Layer 4 of a small transformer language model trained on English Wikipedia (15 layers, counted from 0, width 96).
A neuron adds its activation times its output weights to the MLP's output. To switch it off is to set its activation to zero at one token and run the rest of the model.
A neuron's activation on a vector x is GELU(weights . x + bias), where the dot is the dot product.

Input weights of the MLP neurons that the questions are about. A number n stands for (n - 128) times 0.004.
n23 (bias -0.110): 58, 155, 134, 112, 44, 179, 102, 108, 187, 129, 120, 153, 111, 90, 152, 127, 158, 136, 102, 191, 177, 122, 90, 103, 34, 112, 173, 181, 131, 166, 162, 57, 101, 232, 184, 99, 147, 159, 216, 80, 107, 175, 179, 105, 152, 123, 140, 175, 112, 108, 169, 118, 120, 114, 111, 136, 129, 152, 193, 114, 168, 113, 74, 188, 163, 176, 110, 248, 94, 140, 113, 148, 48, 127, 150, 219, 96, 96, 158, 190, 93, 122, 128, 59, 72, 63, 99, 145, 188, 58, 91, 100, 75, 132, 123, 108
n80 (bias -0.064): 141, 85, 151, 90, 160, 143, 110, 144, 90, 100, 142, 177, 87, 179, 95, 145, 140, 129, 91, 119, 159, 89, 175, 88, 115, 134, 148, 77, 101, 201, 128, 124, 84, 136, 114, 143, 155, 170, 141, 188, 189, 125, 128, 111, 159, 145, 98, 159, 137, 101, 116, 118, 89, 137, 98, 84, 167, 179, 128, 126, 106, 130, 209, 94, 155, 70, 138, 143, 126, 192, 142, 65, 128, 117, 98, 81, 60, 141, 117, 145, 163, 149, 105, 76, 99, 170, 153, 115, 121, 190, 110, 114, 90, 115, 55, 149
n112 (bias -0.122): 113, 148, 170, 124, 105, 137, 145, 195, 209, 161, 87, 158, 66, 101, 95, 146, 141, 181, 162, 130, 75, 101, 68, 80, 153, 121, 82, 154, 114, 127, 73, 159, 137, 159, 104, 152, 149, 126, 129, 100, 65, 165, 107, 101, 160, 181, 126, 107, 179, 70, 68, 117, 70, 150, 91, 151, 213, 157, 101, 95, 134, 133, 92, 160, 142, 98, 146, 135, 143, 150, 204, 99, 116, 142, 99, 138, 129, 75, 105, 67, 46, 151, 114, 102, 163, 133, 180, 102, 160, 116, 44, 133, 129, 175, 110, 115
n130 (bias -0.048): 123, 45, 205, 115, 131, 165, 86, 151, 141, 124, 142, 123, 199, 163, 185, 168, 134, 73, 155, 124, 160, 121, 151, 71, 153, 75, 164, 116, 62, 76, 142, 97, 135, 176, 121, 78, 147, 34, 138, 136, 98, 39, 89, 136, 155, 187, 75, 127, 93, 112, 173, 129, 178, 139, 136, 179, 122, 127, 133, 147, 120, 157, 78, 45, 134, 156, 140, 123, 115, 118, 126, 140, 103, 158, 81, 152, 159, 75, 171, 167, 98, 134, 155, 97, 99, 131, 142, 138, 134, 127, 74, 102, 73, 104, 107, 79
n144 (bias -0.085): 182, 179, 123, 124, 54, 106, 124, 89, 184, 153, 151, 128, 133, 107, 154, 183, 161, 155, 147, 92, 170, 157, 106, 132, 141, 93, 129, 96, 106, 127, 101, 68, 105, 87, 131, 132, 100, 102, 171, 100, 127, 104, 102, 138, 165, 135, 118, 104, 150, 166, 150, 160, 123, 180, 150, 78, 129, 160, 87, 121, 113, 117, 165, 170, 142, 134, 109, 148, 178, 105, 60, 108, 98, 137, 145, 171, 169, 107, 168, 109, 119, 95, 135, 177, 111, 111, 108, 98, 129, 114, 189, 151, 167, 115, 111, 128
n157 (bias -0.231): 137, 162, 116, 101, 171, 144, 125, 95, 114, 99, 123, 106, 153, 161, 145, 85, 146, 20, 63, 144, 169, 84, 79, 108, 96, 109, 73, 121, 98, 95, 153, 86, 93, 60, 120, 151, 124, 154, 139, 57, 153, 181, 147, 177, 94, 161, 110, 140, 168, 116, 169, 147, 133, 105, 120, 106, 174, 117, 83, 137, 165, 146, 137, 116, 144, 160, 163, 153, 157, 80, 164, 175, 188, 231, 33, 100, 113, 111, 99, 117, 115, 117, 72, 114, 131, 121, 150, 142, 171, 144, 104, 143, 146, 124, 112, 211
n201 (bias -0.193): 190, 62, 110, 165, 136, 110, 149, 137, 127, 119, 103, 53, 130, 54, 194, 95, 105, 169, 87, 150, 115, 194, 122, 106, 173, 151, 123, 121, 158, 165, 213, 141, 106, 151, 197, 96, 136, 130, 110, 126, 70, 92, 116, 233, 86, 151, 143, 175, 88, 147, 132, 122, 62, 139, 128, 144, 100, 131, 107, 111, 161, 75, 148, 100, 115, 216, 121, 144, 137, 160, 105, 78, 125, 124, 121, 125, 168, 178, 49, 64, 103, 143, 135, 74, 156, 210, 170, 101, 127, 142, 114, 148, 121, 83, 197, 61
n204 (bias -0.095): 141, 101, 106, 139, 85, 207, 128, 177, 66, 135, 101, 120, 152, 92, 79, 106, 124, 102, 149, 152, 144, 106, 118, 134, 99, 118, 36, 167, 106, 176, 112, 90, 155, 92, 150, 167, 222, 88, 136, 150, 136, 155, 137, 83, 135, 105, 166, 95, 175, 142, 138, 118, 34, 124, 112, 142, 99, 153, 123, 113, 136, 129, 150, 101, 122, 155, 145, 113, 155, 69, 157, 148, 109, 156, 127, 116, 113, 168, 97, 109, 169, 139, 97, 164, 187, 115, 139, 122, 109, 77, 76, 142, 106, 210, 172, 43

Output weights of the MLP neurons that the questions are about. A number n stands for (n - 128) times 0.0033.
n23: 126, 7, 109, 60, 166, 172, 97, 93, 57, 81, 208, 163, 153, 219, 108, 129, 101, 195, 92, 201, 166, 72, 193, 113, 105, 144, 137, 160, 122, 136, 87, 185, 185, 179, 143, 150, 123, 149, 113, 175, 160, 33, 120, 58, 105, 195, 129, 116, 60, 47, 130, 120, 120, 96, 97, 146, 192, 113, 160, 105, 153, 169, 72, 113, 165, 153, 150, 66, 118, 135, 162, 72, 127, 196, 99, 216, 151, 123, 104, 122, 98, 224, 95, 119, 135, 96, 148, 60, 134, 102, 165, 119, 76, 93, 135, 145
n80: 100, 114, 184, 105, 168, 88, 92, 83, 97, 172, 115, 130, 134, 150, 126, 140, 139, 110, 98, 147, 131, 136, 186, 125, 135, 155, 157, 124, 188, 165, 86, 92, 137, 145, 184, 105, 160, 119, 123, 85, 181, 97, 124, 135, 119, 141, 112, 181, 130, 111, 120, 91, 152, 79, 90, 148, 148, 124, 161, 76, 117, 142, 113, 128, 145, 123, 158, 149, 129, 127, 117, 51, 86, 176, 149, 126, 116, 74, 140, 54, 92, 195, 92, 139, 185, 97, 75, 162, 150, 157, 156, 97, 178, 84, 203, 95
n112: 96, 154, 128, 113, 60, 156, 146, 128, 85, 115, 142, 116, 108, 143, 133, 119, 158, 68, 203, 141, 151, 151, 127, 117, 168, 180, 162, 157, 157, 104, 127, 142, 87, 148, 112, 91, 120, 115, 108, 116, 134, 178, 98, 131, 85, 106, 138, 151, 116, 99, 64, 105, 155, 132, 88, 218, 107, 123, 132, 132, 131, 107, 192, 105, 70, 122, 114, 174, 91, 63, 129, 109, 146, 151, 170, 110, 142, 59, 110, 160, 192, 56, 166, 130, 106, 184, 163, 136, 113, 187, 120, 137, 146, 125, 128, 122
n130: 153, 65, 102, 175, 94, 124, 153, 117, 175, 128, 122, 189, 107, 97, 148, 56, 76, 232, 111, 163, 150, 149, 166, 130, 163, 114, 91, 75, 119, 118, 96, 134, 153, 141, 154, 165, 155, 105, 137, 138, 93, 140, 130, 95, 98, 107, 93, 164, 79, 105, 125, 137, 60, 115, 122, 118, 156, 65, 156, 85, 122, 134, 242, 193, 65, 90, 212, 130, 153, 102, 115, 105, 140, 168, 111, 126, 128, 75, 176, 148, 108, 180, 137, 91, 110, 112, 189, 87, 95, 123, 124, 180, 80, 122, 199, 141
n144: 174, 102, 122, 176, 156, 105, 153, 115, 107, 83, 103, 121, 97, 172, 89, 93, 130, 168, 108, 116, 167, 166, 94, 120, 108, 162, 91, 114, 108, 132, 188, 151, 157, 136, 88, 164, 126, 109, 70, 134, 140, 148, 100, 107, 156, 92, 198, 142, 137, 88, 77, 81, 163, 40, 143, 111, 122, 156, 156, 160, 120, 155, 110, 82, 70, 61, 152, 133, 159, 104, 164, 175, 92, 152, 152, 85, 121, 128, 188, 142, 136, 157, 124, 169, 127, 153, 149, 154, 93, 83, 133, 102, 157, 132, 125, 111
n157: 137, 115, 160, 159, 107, 164, 144, 139, 137, 152, 183, 70, 119, 191, 117, 110, 144, 165, 90, 97, 132, 164, 168, 103, 125, 180, 88, 108, 138, 168, 139, 111, 165, 97, 197, 130, 143, 138, 114, 139, 148, 148, 167, 93, 157, 71, 136, 146, 73, 140, 92, 69, 170, 91, 99, 138, 126, 105, 133, 136, 98, 126, 76, 135, 101, 76, 136, 97, 117, 90, 116, 165, 113, 130, 145, 140, 113, 138, 143, 132, 139, 111, 129, 118, 208, 100, 134, 142, 189, 165, 73, 97, 141, 113, 100, 112
n201: 126, 107, 140, 136, 180, 135, 83, 87, 116, 149, 133, 162, 120, 95, 129, 55, 167, 196, 121, 78, 98, 95, 171, 131, 67, 185, 110, 165, 145, 145, 154, 178, 97, 120, 110, 143, 166, 89, 133, 149, 129, 95, 132, 105, 133, 98, 138, 118, 45, 180, 132, 171, 54, 155, 127, 101, 112, 134, 132, 85, 162, 117, 93, 152, 104, 151, 115, 108, 128, 128, 110, 160, 107, 166, 171, 146, 123, 133, 111, 214, 61, 101, 136, 103, 147, 189, 144, 150, 161, 118, 101, 161, 107, 118, 143, 134
n204: 97, 84, 131, 117, 134, 169, 125, 90, 104, 99, 151, 120, 131, 119, 104, 166, 64, 119, 149, 85, 132, 155, 128, 98, 162, 120, 117, 163, 122, 115, 209, 132, 102, 125, 132, 126, 175, 115, 125, 133, 114, 97, 97, 177, 123, 110, 132, 166, 107, 123, 169, 104, 115, 88, 164, 189, 141, 134, 82, 142, 80, 113, 145, 71, 125, 95, 126, 58, 75, 140, 150, 189, 87, 198, 156, 149, 149, 155, 112, 132, 144, 142, 167, 174, 100, 81, 91, 133, 143, 128, 149, 110, 153, 73, 182, 169

Each question names a token from some text and the token that comes next. It shows the vector x that enters the MLP there. A number n stands for (n - 128) times 0.04.

Then comes g, the gradient of the next token's log-probability with respect to the MLP's output, scaled to length 1. A neuron's effect is roughly proportional to its activation times (output weights . g). A number n stands for (n - 128) times 0.003.

" h", then "app"
x: 88, 141, 178, 125, 128, 44, 120, 139, 123, 73, 139, 148, 151, 130, 67, 102, 110, 86, 155, 118, 140, 114, 114, 156, 179, 131, 141, 79, 122, 151, 167, 123, 221, 153, 90, 133, 120, 75, 147, 71, 111, 142, 113, 132, 92, 77, 140, 139, 138, 150, 121, 99, 103, 71, 102, 147, 123, 135, 138, 151, 119, 132, 144, 150, 96, 128, 93, 128, 143, 151, 91, 153, 120, 168, 231, 118, 144, 139, 85, 142, 133, 120, 143, 144, 161, 136, 138, 101, 85, 193, 152, 139, 74, 123, 104, 157
g: 141, 154, 85, 173, 135, 160, 167, 164, 80, 107, 123, 155, 126, 105, 140, 132, 173, 62, 62, 117, 86, 138, 103, 158, 157, 163, 125, 128, 113, 60, 164, 124, 177, 101, 164, 139, 178, 140, 89, 123, 68, 177, 154, 96, 91, 85, 163, 160, 115, 137, 131, 192, 114, 159, 171, 109, 61, 142, 128, 152, 108, 150, 109, 183, 96, 100, 135, 81, 24, 122, 140, 107, 182, 145, 115, 128, 45, 151, 85, 132, 155, 132, 116, 133, 112, 151, 110, 192, 107, 142, 149, 116, 149, 133, 147, 112
Which neuron, switched off, lowers the next token's probability most? n80

" as", then "k"
x: 86, 169, 101, 105, 120, 65, 90, 154, 119, 136, 127, 155, 163, 133, 80, 123, 150, 127, 183, 110, 117, 122, 100, 122, 162, 117, 151, 66, 129, 165, 183, 142, 213, 126, 115, 157, 138, 68, 112, 122, 117, 147, 119, 101, 83, 78, 139, 119, 148, 167, 125, 76, 111, 96, 129, 200, 108, 139, 128, 112, 66, 114, 134, 132, 118, 121, 93, 124, 129, 151, 111, 149, 145, 183, 170, 114, 124, 97, 88, 183, 120, 173, 140, 130, 104, 110, 130, 139, 88, 135, 192, 113, 139, 122, 139, 112
g: 153, 67, 132, 133, 165, 141, 109, 171, 134, 127, 36, 137, 112, 169, 90, 120, 92, 98, 117, 169, 129, 79, 184, 144, 160, 130, 134, 160, 61, 121, 112, 160, 154, 153, 81, 99, 134, 98, 124, 117, 140, 160, 127, 121, 182, 113, 146, 73, 98, 174, 202, 87, 110, 178, 162, 108, 79, 143, 157, 48, 171, 177, 79, 137, 149, 174, 138, 109, 124, 132, 189, 103, 119, 115, 164, 134, 151, 76, 53, 142, 145, 129, 126, 97, 181, 168, 111, 138, 94, 144, 129, 101, 158, 85, 124, 109
Which neuron, switched off, raises the next token's probability most? n204

" II", then " Ta"
x: 102, 169, 175, 92, 153, 38, 106, 151, 132, 70, 170, 123, 159, 106, 58, 100, 103, 116, 153, 96, 152, 179, 56, 117, 164, 138, 170, 69, 101, 166, 176, 132, 211, 127, 93, 144, 115, 96, 148, 125, 133, 146, 115, 116, 70, 96, 129, 137, 148, 165, 135, 65, 131, 66, 135, 148, 140, 118, 126, 122, 53, 166, 129, 146, 115, 147, 93, 127, 160, 133, 87, 153, 169, 160, 156, 139, 137, 128, 58, 139, 137, 141, 148, 139, 93, 114, 123, 122, 87, 124, 165, 135, 165, 128, 110, 152
g: 101, 184, 59, 148, 131, 160, 166, 117, 135, 96, 121, 98, 107, 200, 142, 143, 148, 123, 129, 115, 126, 129, 62, 186, 81, 120, 170, 118, 179, 163, 117, 122, 85, 93, 155, 129, 119, 125, 159, 126, 163, 138, 176, 100, 118, 113, 160, 73, 84, 42, 115, 129, 125, 93, 50, 144, 77, 115, 170, 137, 181, 90, 76, 102, 110, 68, 158, 164, 113, 101, 145, 157, 169, 136, 112, 161, 107, 174, 152, 149, 101, 157, 93, 146, 148, 132, 188, 116, 83, 101, 166, 167, 128, 161, 172, 96
Which neuron, switched off, lowers the next token's probability most? n144

"ke", then " d"
x: 45, 172, 177, 99, 139, 81, 129, 121, 139, 50, 179, 159, 162, 107, 119, 161, 153, 106, 130, 112, 136, 114, 101, 121, 184, 97, 107, 96, 168, 173, 163, 136, 154, 122, 97, 134, 122, 91, 93, 69, 90, 151, 129, 130, 71, 110, 150, 65, 143, 174, 113, 65, 144, 64, 101, 148, 152, 82, 126, 177, 116, 142, 102, 143, 98, 130, 126, 148, 166, 136, 90, 127, 167, 173, 154, 138, 140, 120, 82, 122, 151, 171, 142, 135, 128, 102, 150, 119, 76, 130, 154, 147, 112, 153, 136, 136
g: 147, 115, 190, 114, 149, 98, 185, 185, 122, 85, 164, 116, 114, 154, 201, 134, 122, 108, 157, 121, 144, 141, 152, 169, 88, 62, 118, 110, 67, 139, 131, 167, 170, 76, 141, 88, 124, 93, 108, 112, 140, 72, 134, 116, 172, 134, 145, 118, 169, 120, 77, 157, 175, 114, 77, 110, 126, 106, 118, 178, 87, 132, 146, 157, 145, 118, 86, 113, 72, 150, 107, 163, 80, 124, 132, 82, 201, 119, 138, 115, 113, 176, 173, 73, 158, 116, 168, 183, 188, 143, 138, 105, 95, 101, 64, 87
Which neuron, switched off, lowers the next token's probability most? n157

"ur", then " state"
x: 69, 193, 154, 116, 165, 86, 68, 141, 147, 120, 151, 122, 149, 146, 53, 117, 85, 123, 150, 73, 128, 168, 94, 131, 135, 120, 143, 129, 137, 146, 156, 161, 106, 147, 90, 136, 141, 57, 125, 94, 100, 158, 126, 116, 124, 80, 149, 121, 140, 186, 101, 85, 146, 75, 91, 136, 109, 37, 166, 132, 96, 155, 102, 139, 139, 138, 140, 160, 130, 125, 131, 146, 135, 133, 151, 164, 170, 114, 57, 137, 140, 156, 181, 134, 94, 130, 122, 117, 90, 168, 164, 108, 147, 116, 134, 170
g: 108, 173, 118, 168, 110, 172, 160, 120, 157, 109, 146, 77, 139, 162, 145, 124, 93, 131, 127, 144, 108, 128, 110, 187, 64, 98, 119, 87, 123, 117, 117, 79, 165, 124, 70, 145, 192, 129, 87, 112, 143, 144, 95, 211, 87, 125, 115, 126, 160, 153, 166, 109, 97, 193, 85, 142, 149, 112, 128, 164, 116, 98, 220, 100, 121, 111, 167, 189, 110, 110, 112, 91, 158, 169, 121, 127, 108, 118, 155, 114, 43, 106, 77, 116, 82, 79, 123, 140, 158, 86, 155, 140, 186, 155, 182, 98
Which neuron, switched off, lowers the next token's probability most? n23

" N", then "age"
x: 89, 146, 176, 101, 145, 24, 107, 158, 115, 54, 184, 163, 162, 125, 73, 85, 128, 76, 135, 75, 158, 135, 111, 109, 147, 123, 163, 114, 145, 140, 188, 142, 225, 156, 90, 177, 108, 73, 135, 107, 115, 159, 146, 129, 79, 88, 133, 140, 148, 147, 110, 86, 118, 90, 123, 173, 128, 104, 92, 114, 103, 160, 144, 147, 113, 141, 68, 90, 152, 133, 94, 124, 147, 136, 197, 134, 120, 146, 67, 163, 149, 137, 149, 148, 114, 159, 152, 108, 98, 139, 144, 125, 131, 142, 106, 127
g: 122, 84, 107, 59, 72, 105, 105, 143, 106, 113, 153, 97, 161, 72, 156, 141, 162, 116, 130, 152, 103, 169, 196, 156, 139, 138, 119, 93, 107, 107, 126, 134, 190, 176, 157, 91, 145, 144, 164, 133, 89, 122, 74, 64, 192, 111, 144, 103, 115, 177, 72, 133, 114, 52, 147, 132, 149, 117, 196, 91, 129, 165, 69, 93, 113, 148, 129, 196, 174, 113, 131, 136, 96, 141, 118, 152, 109, 136, 205, 121, 84, 117, 93, 124, 145, 108, 129, 77, 180, 113, 165, 169, 166, 120, 120, 164
Which neuron, switched off, raises the next token's probability most? n80

"jo", then "b"
x: 88, 156, 218, 152, 153, 60, 101, 130, 148, 68, 165, 141, 158, 139, 71, 102, 113, 126, 150, 145, 91, 141, 106, 134, 146, 123, 156, 79, 140, 151, 164, 142, 204, 146, 95, 146, 114, 27, 126, 119, 120, 152, 91, 120, 80, 88, 104, 127, 170, 129, 80, 76, 164, 20, 103, 146, 146, 94, 135, 165, 112, 120, 123, 152, 143, 130, 136, 122, 188, 153, 118, 135, 146, 162, 156, 156, 130, 118, 80, 159, 128, 123, 154, 157, 103, 110, 136, 132, 94, 153, 148, 102, 107, 121, 128, 93
g: 195, 180, 135, 159, 169, 145, 136, 131, 113, 75, 64, 138, 155, 124, 151, 66, 130, 117, 114, 128, 144, 111, 158, 123, 157, 29, 138, 125, 83, 161, 92, 110, 104, 98, 146, 72, 82, 154, 134, 72, 112, 153, 131, 173, 151, 134, 150, 167, 118, 89, 118, 131, 143, 143, 133, 149, 82, 77, 119, 139, 140, 144, 140, 152, 144, 141, 171, 152, 98, 121, 164, 91, 186, 91, 133, 114, 168, 105, 146, 86, 137, 143, 157, 81, 187, 114, 59, 136, 71, 219, 168, 147, 92, 117, 164, 78
Which neuron, switched off, lowers the next token's probability most? n130

"t", then "ia"
x: 25, 175, 181, 83, 172, 66, 129, 128, 145, 7, 170, 128, 143, 133, 109, 141, 123, 104, 132, 100, 102, 120, 123, 128, 158, 117, 116, 86, 153, 163, 165, 124, 156, 142, 105, 109, 114, 48, 114, 101, 114, 179, 150, 116, 136, 137, 155, 93, 115, 201, 85, 68, 121, 102, 79, 148, 158, 78, 139, 169, 120, 167, 131, 133, 136, 106, 141, 119, 126, 140, 106, 160, 122, 153, 165, 104, 148, 147, 46, 162, 163, 122, 149, 136, 126, 130, 156, 96, 109, 123, 137, 129, 142, 135, 148, 136
g: 97, 115, 123, 146, 124, 146, 114, 81, 124, 117, 76, 120, 111, 157, 131, 166, 95, 162, 105, 138, 90, 91, 150, 106, 65, 203, 130, 166, 150, 93, 106, 156, 151, 89, 150, 158, 128, 124, 88, 59, 72, 102, 103, 136, 113, 139, 63, 140, 120, 127, 164, 116, 218, 75, 159, 139, 110, 164, 114, 184, 96, 132, 143, 118, 190, 151, 131, 166, 191, 199, 167, 124, 119, 156, 41, 110, 133, 132, 97, 128, 133, 145, 135, 79, 111, 161, 183, 130, 192, 117, 126, 107, 95, 86, 155, 149
Which neuron, switched off, lowers the next token's probability most? n112

"s", then "ad"
x: 53, 148, 179, 120, 140, 54, 126, 138, 120, 43, 151, 144, 187, 136, 83, 138, 121, 83, 200, 87, 125, 136, 101, 104, 134, 131, 147, 89, 137, 159, 149, 127, 193, 130, 82, 161, 114, 67, 132, 105, 106, 180, 112, 84, 120, 69, 111, 169, 149, 154, 113, 73, 108, 79, 125, 156, 135, 104, 168, 103, 110, 157, 141, 117, 103, 125, 135, 96, 122, 126, 119, 150, 150, 144, 196, 114, 127, 137, 60, 192, 146, 140, 168, 123, 145, 109, 147, 108, 77, 177, 173, 123, 124, 135, 155, 125
g: 115, 102, 97, 133, 90, 194, 115, 111, 128, 103, 60, 97, 98, 84, 128, 95, 126, 163, 96, 81, 121, 138, 191, 157, 129, 127, 43, 179, 136, 144, 115, 158, 96, 91, 201, 163, 131, 151, 184, 150, 132, 119, 80, 142, 137, 66, 151, 92, 155, 129, 129, 124, 97, 124, 130, 147, 110, 141, 135, 137, 101, 149, 137, 116, 115, 116, 173, 146, 88, 90, 142, 190, 94, 108, 205, 104, 174, 158, 134, 205, 161, 99, 134, 177, 74, 130, 110, 133, 79, 141, 124, 172, 74, 189, 149, 97
Which neuron, switched off, raises the next token's probability most? n130

" he", then " start"
x: 69, 160, 182, 128, 141, 74, 139, 151, 143, 92, 139, 171, 138, 120, 81, 81, 132, 114, 156, 111, 151, 122, 116, 151, 165, 127, 111, 116, 146, 153, 210, 142, 199, 148, 110, 142, 133, 85, 154, 102, 119, 159, 91, 124, 39, 86, 135, 96, 144, 145, 110, 103, 121, 64, 111, 180, 110, 134, 100, 161, 87, 132, 126, 112, 85, 128, 116, 125, 97, 138, 74, 156, 99, 159, 187, 129, 119, 145, 49, 178, 135, 151, 145, 151, 133, 134, 116, 120, 106, 160, 132, 148, 108, 138, 113, 118
g: 67, 138, 137, 166, 139, 137, 132, 114, 63, 96, 138, 191, 106, 108, 83, 119, 116, 98, 116, 160, 115, 127, 160, 160, 119, 123, 125, 108, 74, 141, 151, 87, 136, 113, 128, 61, 181, 146, 97, 123, 176, 74, 125, 101, 147, 113, 138, 142, 79, 67, 119, 143, 128, 144, 128, 133, 185, 82, 98, 157, 153, 79, 183, 133, 129, 122, 169, 150, 141, 179, 207, 224, 129, 134, 176, 85, 130, 183, 81, 128, 131, 121, 100, 107, 80, 119, 117, 118, 141, 149, 118, 201, 82, 83, 180, 142
Which neuron, switched off, lowers the next token's probability most? n204

"e", then "'"
x: 51, 183, 175, 98, 163, 94, 139, 127, 139, 35, 166, 147, 190, 152, 112, 99, 113, 130, 152, 72, 128, 112, 63, 110, 169, 134, 107, 129, 162, 172, 170, 159, 158, 156, 115, 134, 139, 105, 130, 97, 112, 163, 106, 104, 107, 135, 145, 116, 117, 149, 120, 48, 134, 81, 103, 138, 138, 58, 148, 153, 75, 164, 104, 144, 86, 165, 114, 156, 147, 145, 109, 138, 174, 163, 175, 126, 130, 114, 79, 112, 176, 160, 166, 122, 108, 122, 121, 126, 89, 122, 127, 108, 107, 97, 125, 117
g: 128, 166, 155, 193, 140, 144, 120, 151, 171, 164, 132, 78, 97, 87, 180, 140, 154, 114, 103, 137, 113, 136, 18, 133, 148, 108, 108, 168, 102, 164, 142, 115, 103, 100, 124, 174, 177, 108, 114, 147, 133, 128, 114, 171, 75, 99, 130, 132, 159, 145, 151, 91, 156, 150, 118, 68, 100, 98, 125, 199, 122, 127, 173, 116, 123, 153, 150, 146, 161, 96, 16, 129, 122, 78, 119, 51, 121, 94, 152, 101, 104, 173, 183, 122, 75, 103, 125, 137, 134, 140, 77, 179, 165, 131, 155, 140
Which neuron, switched off, lowers the next token's probability most? n23

"ri", then "es"
x: 92, 174, 192, 110, 131, 109, 57, 110, 125, 115, 155, 144, 183, 140, 56, 92, 82, 128, 160, 89, 161, 142, 81, 143, 163, 83, 99, 111, 162, 152, 167, 148, 156, 145, 127, 113, 118, 89, 111, 84, 121, 169, 74, 140, 90, 110, 168, 97, 138, 195, 92, 81, 137, 110, 99, 168, 128, 74, 134, 170, 100, 160, 114, 146, 115, 127, 96, 157, 138, 120, 107, 129, 159, 145, 136, 164, 165, 131, 61, 110, 124, 150, 183, 147, 121, 134, 127, 120, 63, 139, 171, 129, 108, 146, 136, 124
g: 144, 144, 140, 129, 38, 217, 95, 117, 155, 172, 117, 81, 130, 112, 105, 185, 165, 183, 188, 161, 111, 106, 156, 94, 161, 158, 127, 121, 147, 116, 186, 125, 117, 130, 131, 103, 148, 138, 182, 95, 198, 162, 147, 93, 106, 84, 84, 140, 126, 109, 137, 117, 92, 109, 214, 137, 120, 152, 121, 126, 98, 95, 172, 115, 137, 150, 108, 138, 147, 65, 119, 176, 133, 108, 75, 95, 142, 141, 89, 84, 160, 162, 131, 116, 80, 110, 133, 143, 132, 127, 54, 144, 120, 54, 147, 86
Which neuron, switched off, raises the next token's probability most? n112

" established", then " the"
x: 82, 195, 142, 108, 133, 67, 96, 126, 136, 123, 136, 125, 116, 121, 92, 105, 128, 100, 159, 96, 90, 151, 102, 105, 163, 110, 140, 89, 123, 153, 180, 119, 154, 163, 105, 150, 117, 122, 129, 68, 78, 169, 142, 125, 105, 100, 165, 107, 198, 138, 112, 73, 121, 74, 94, 163, 130, 148, 108, 120, 82, 142, 146, 109, 139, 97, 97, 126, 138, 153, 98, 156, 125, 187, 188, 121, 147, 115, 52, 152, 120, 169, 179, 166, 131, 117, 141, 140, 112, 138, 178, 106, 108, 158, 139, 133
g: 107, 157, 77, 132, 69, 110, 109, 169, 74, 144, 156, 158, 152, 164, 132, 121, 100, 118, 110, 214, 139, 140, 113, 122, 139, 171, 89, 147, 221, 146, 140, 135, 70, 146, 151, 157, 130, 115, 131, 191, 181, 96, 139, 122, 113, 99, 164, 138, 101, 128, 141, 115, 162, 118, 153, 135, 119, 130, 92, 69, 165, 127, 115, 142, 148, 110, 151, 144, 124, 129, 156, 133, 99, 204, 92, 108, 29, 115, 121, 190, 94, 114, 130, 160, 104, 107, 172, 70, 121, 126, 113, 138, 95, 51, 154, 51
Which neuron, switched off, lowers the next token's probability most? n112

"ive", then "ness"
x: 67, 189, 167, 91, 124, 76, 102, 107, 106, 84, 177, 167, 158, 118, 114, 134, 102, 105, 124, 94, 102, 147, 92, 137, 133, 99, 121, 95, 138, 151, 135, 151, 166, 152, 118, 134, 134, 102, 133, 87, 136, 166, 126, 148, 94, 106, 174, 103, 184, 185, 94, 92, 156, 58, 131, 153, 141, 71, 109, 137, 68, 165, 121, 110, 130, 112, 117, 147, 172, 153, 78, 132, 99, 165, 199, 67, 155, 136, 78, 147, 110, 189, 151, 145, 114, 105, 134, 142, 101, 149, 164, 153, 111, 153, 128, 108
g: 153, 117, 173, 115, 128, 143, 87, 139, 111, 185, 137, 117, 109, 163, 135, 143, 113, 161, 150, 173, 113, 187, 141, 131, 117, 195, 99, 63, 193, 85, 150, 149, 89, 126, 124, 137, 88, 123, 84, 121, 140, 194, 107, 92, 110, 112, 77, 107, 142, 47, 108, 171, 160, 144, 87, 102, 120, 112, 115, 119, 154, 120, 84, 169, 163, 101, 166, 114, 128, 148, 179, 124, 84, 185, 102, 160, 152, 113, 138, 169, 120, 178, 102, 160, 215, 138, 144, 66, 124, 113, 92, 103, 56, 114, 70, 110
Which neuron, switched off, lowers the next token's probability most? n204

" made", then " another"
x: 88, 181, 168, 125, 133, 91, 119, 155, 111, 78, 140, 146, 117, 109, 85, 136, 123, 98, 176, 101, 99, 155, 105, 107, 141, 133, 145, 117, 135, 151, 196, 128, 163, 143, 77, 125, 117, 98, 125, 81, 100, 142, 154, 129, 93, 89, 148, 93, 175, 156, 91, 66, 121, 59, 125, 153, 136, 118, 102, 146, 73, 145, 118, 113, 114, 86, 105, 116, 126, 147, 104, 162, 128, 191, 203, 121, 141, 123, 68, 183, 144, 174, 160, 171, 129, 143, 111, 118, 132, 133, 163, 127, 79, 183, 132, 116
g: 78, 89, 147, 189, 159, 138, 118, 152, 134, 99, 98, 176, 154, 110, 150, 162, 190, 146, 161, 141, 203, 166, 145, 195, 160, 156, 144, 144, 82, 138, 99, 105, 114, 98, 118, 103, 152, 96, 110, 121, 127, 137, 86, 108, 103, 153, 75, 94, 138, 99, 165, 183, 143, 136, 102, 114, 100, 156, 173, 88, 106, 134, 121, 149, 118, 87, 121, 64, 105, 154, 165, 126, 143, 164, 143, 95, 167, 147, 90, 40, 144, 171, 63, 148, 116, 147, 39, 180, 141, 110, 100, 114, 164, 103, 64, 123
Which neuron, switched off, lowers the next token's probability most? n204

" her", then " a"
x: 65, 171, 191, 134, 121, 62, 124, 132, 110, 113, 126, 137, 129, 119, 52, 139, 115, 108, 160, 79, 136, 133, 114, 145, 147, 102, 149, 99, 102, 162, 183, 141, 187, 112, 119, 141, 134, 98, 155, 64, 111, 148, 108, 118, 83, 107, 124, 120, 176, 136, 129, 119, 112, 95, 88, 182, 99, 132, 117, 181, 82, 145, 119, 126, 119, 104, 104, 137, 131, 175, 63, 139, 113, 169, 228, 139, 130, 121, 93, 135, 127, 168, 149, 141, 135, 135, 147, 107, 100, 149, 168, 137, 84, 141, 118, 133
g: 98, 136, 100, 191, 100, 157, 112, 96, 139, 150, 175, 141, 60, 117, 123, 188, 137, 99, 148, 153, 94, 64, 66, 113, 161, 162, 134, 143, 140, 99, 85, 82, 100, 119, 158, 159, 95, 136, 138, 121, 138, 114, 102, 138, 120, 148, 155, 153, 185, 84, 63, 116, 167, 81, 138, 156, 103, 137, 154, 125, 131, 127, 108, 116, 139, 82, 122, 101, 123, 83, 175, 175, 167, 167, 76, 109, 179, 107, 140, 178, 124, 121, 191, 140, 91, 186, 133, 137, 116, 85, 156, 86, 162, 91, 225, 75
Which neuron, switched off, lowers the next token's probability most? n144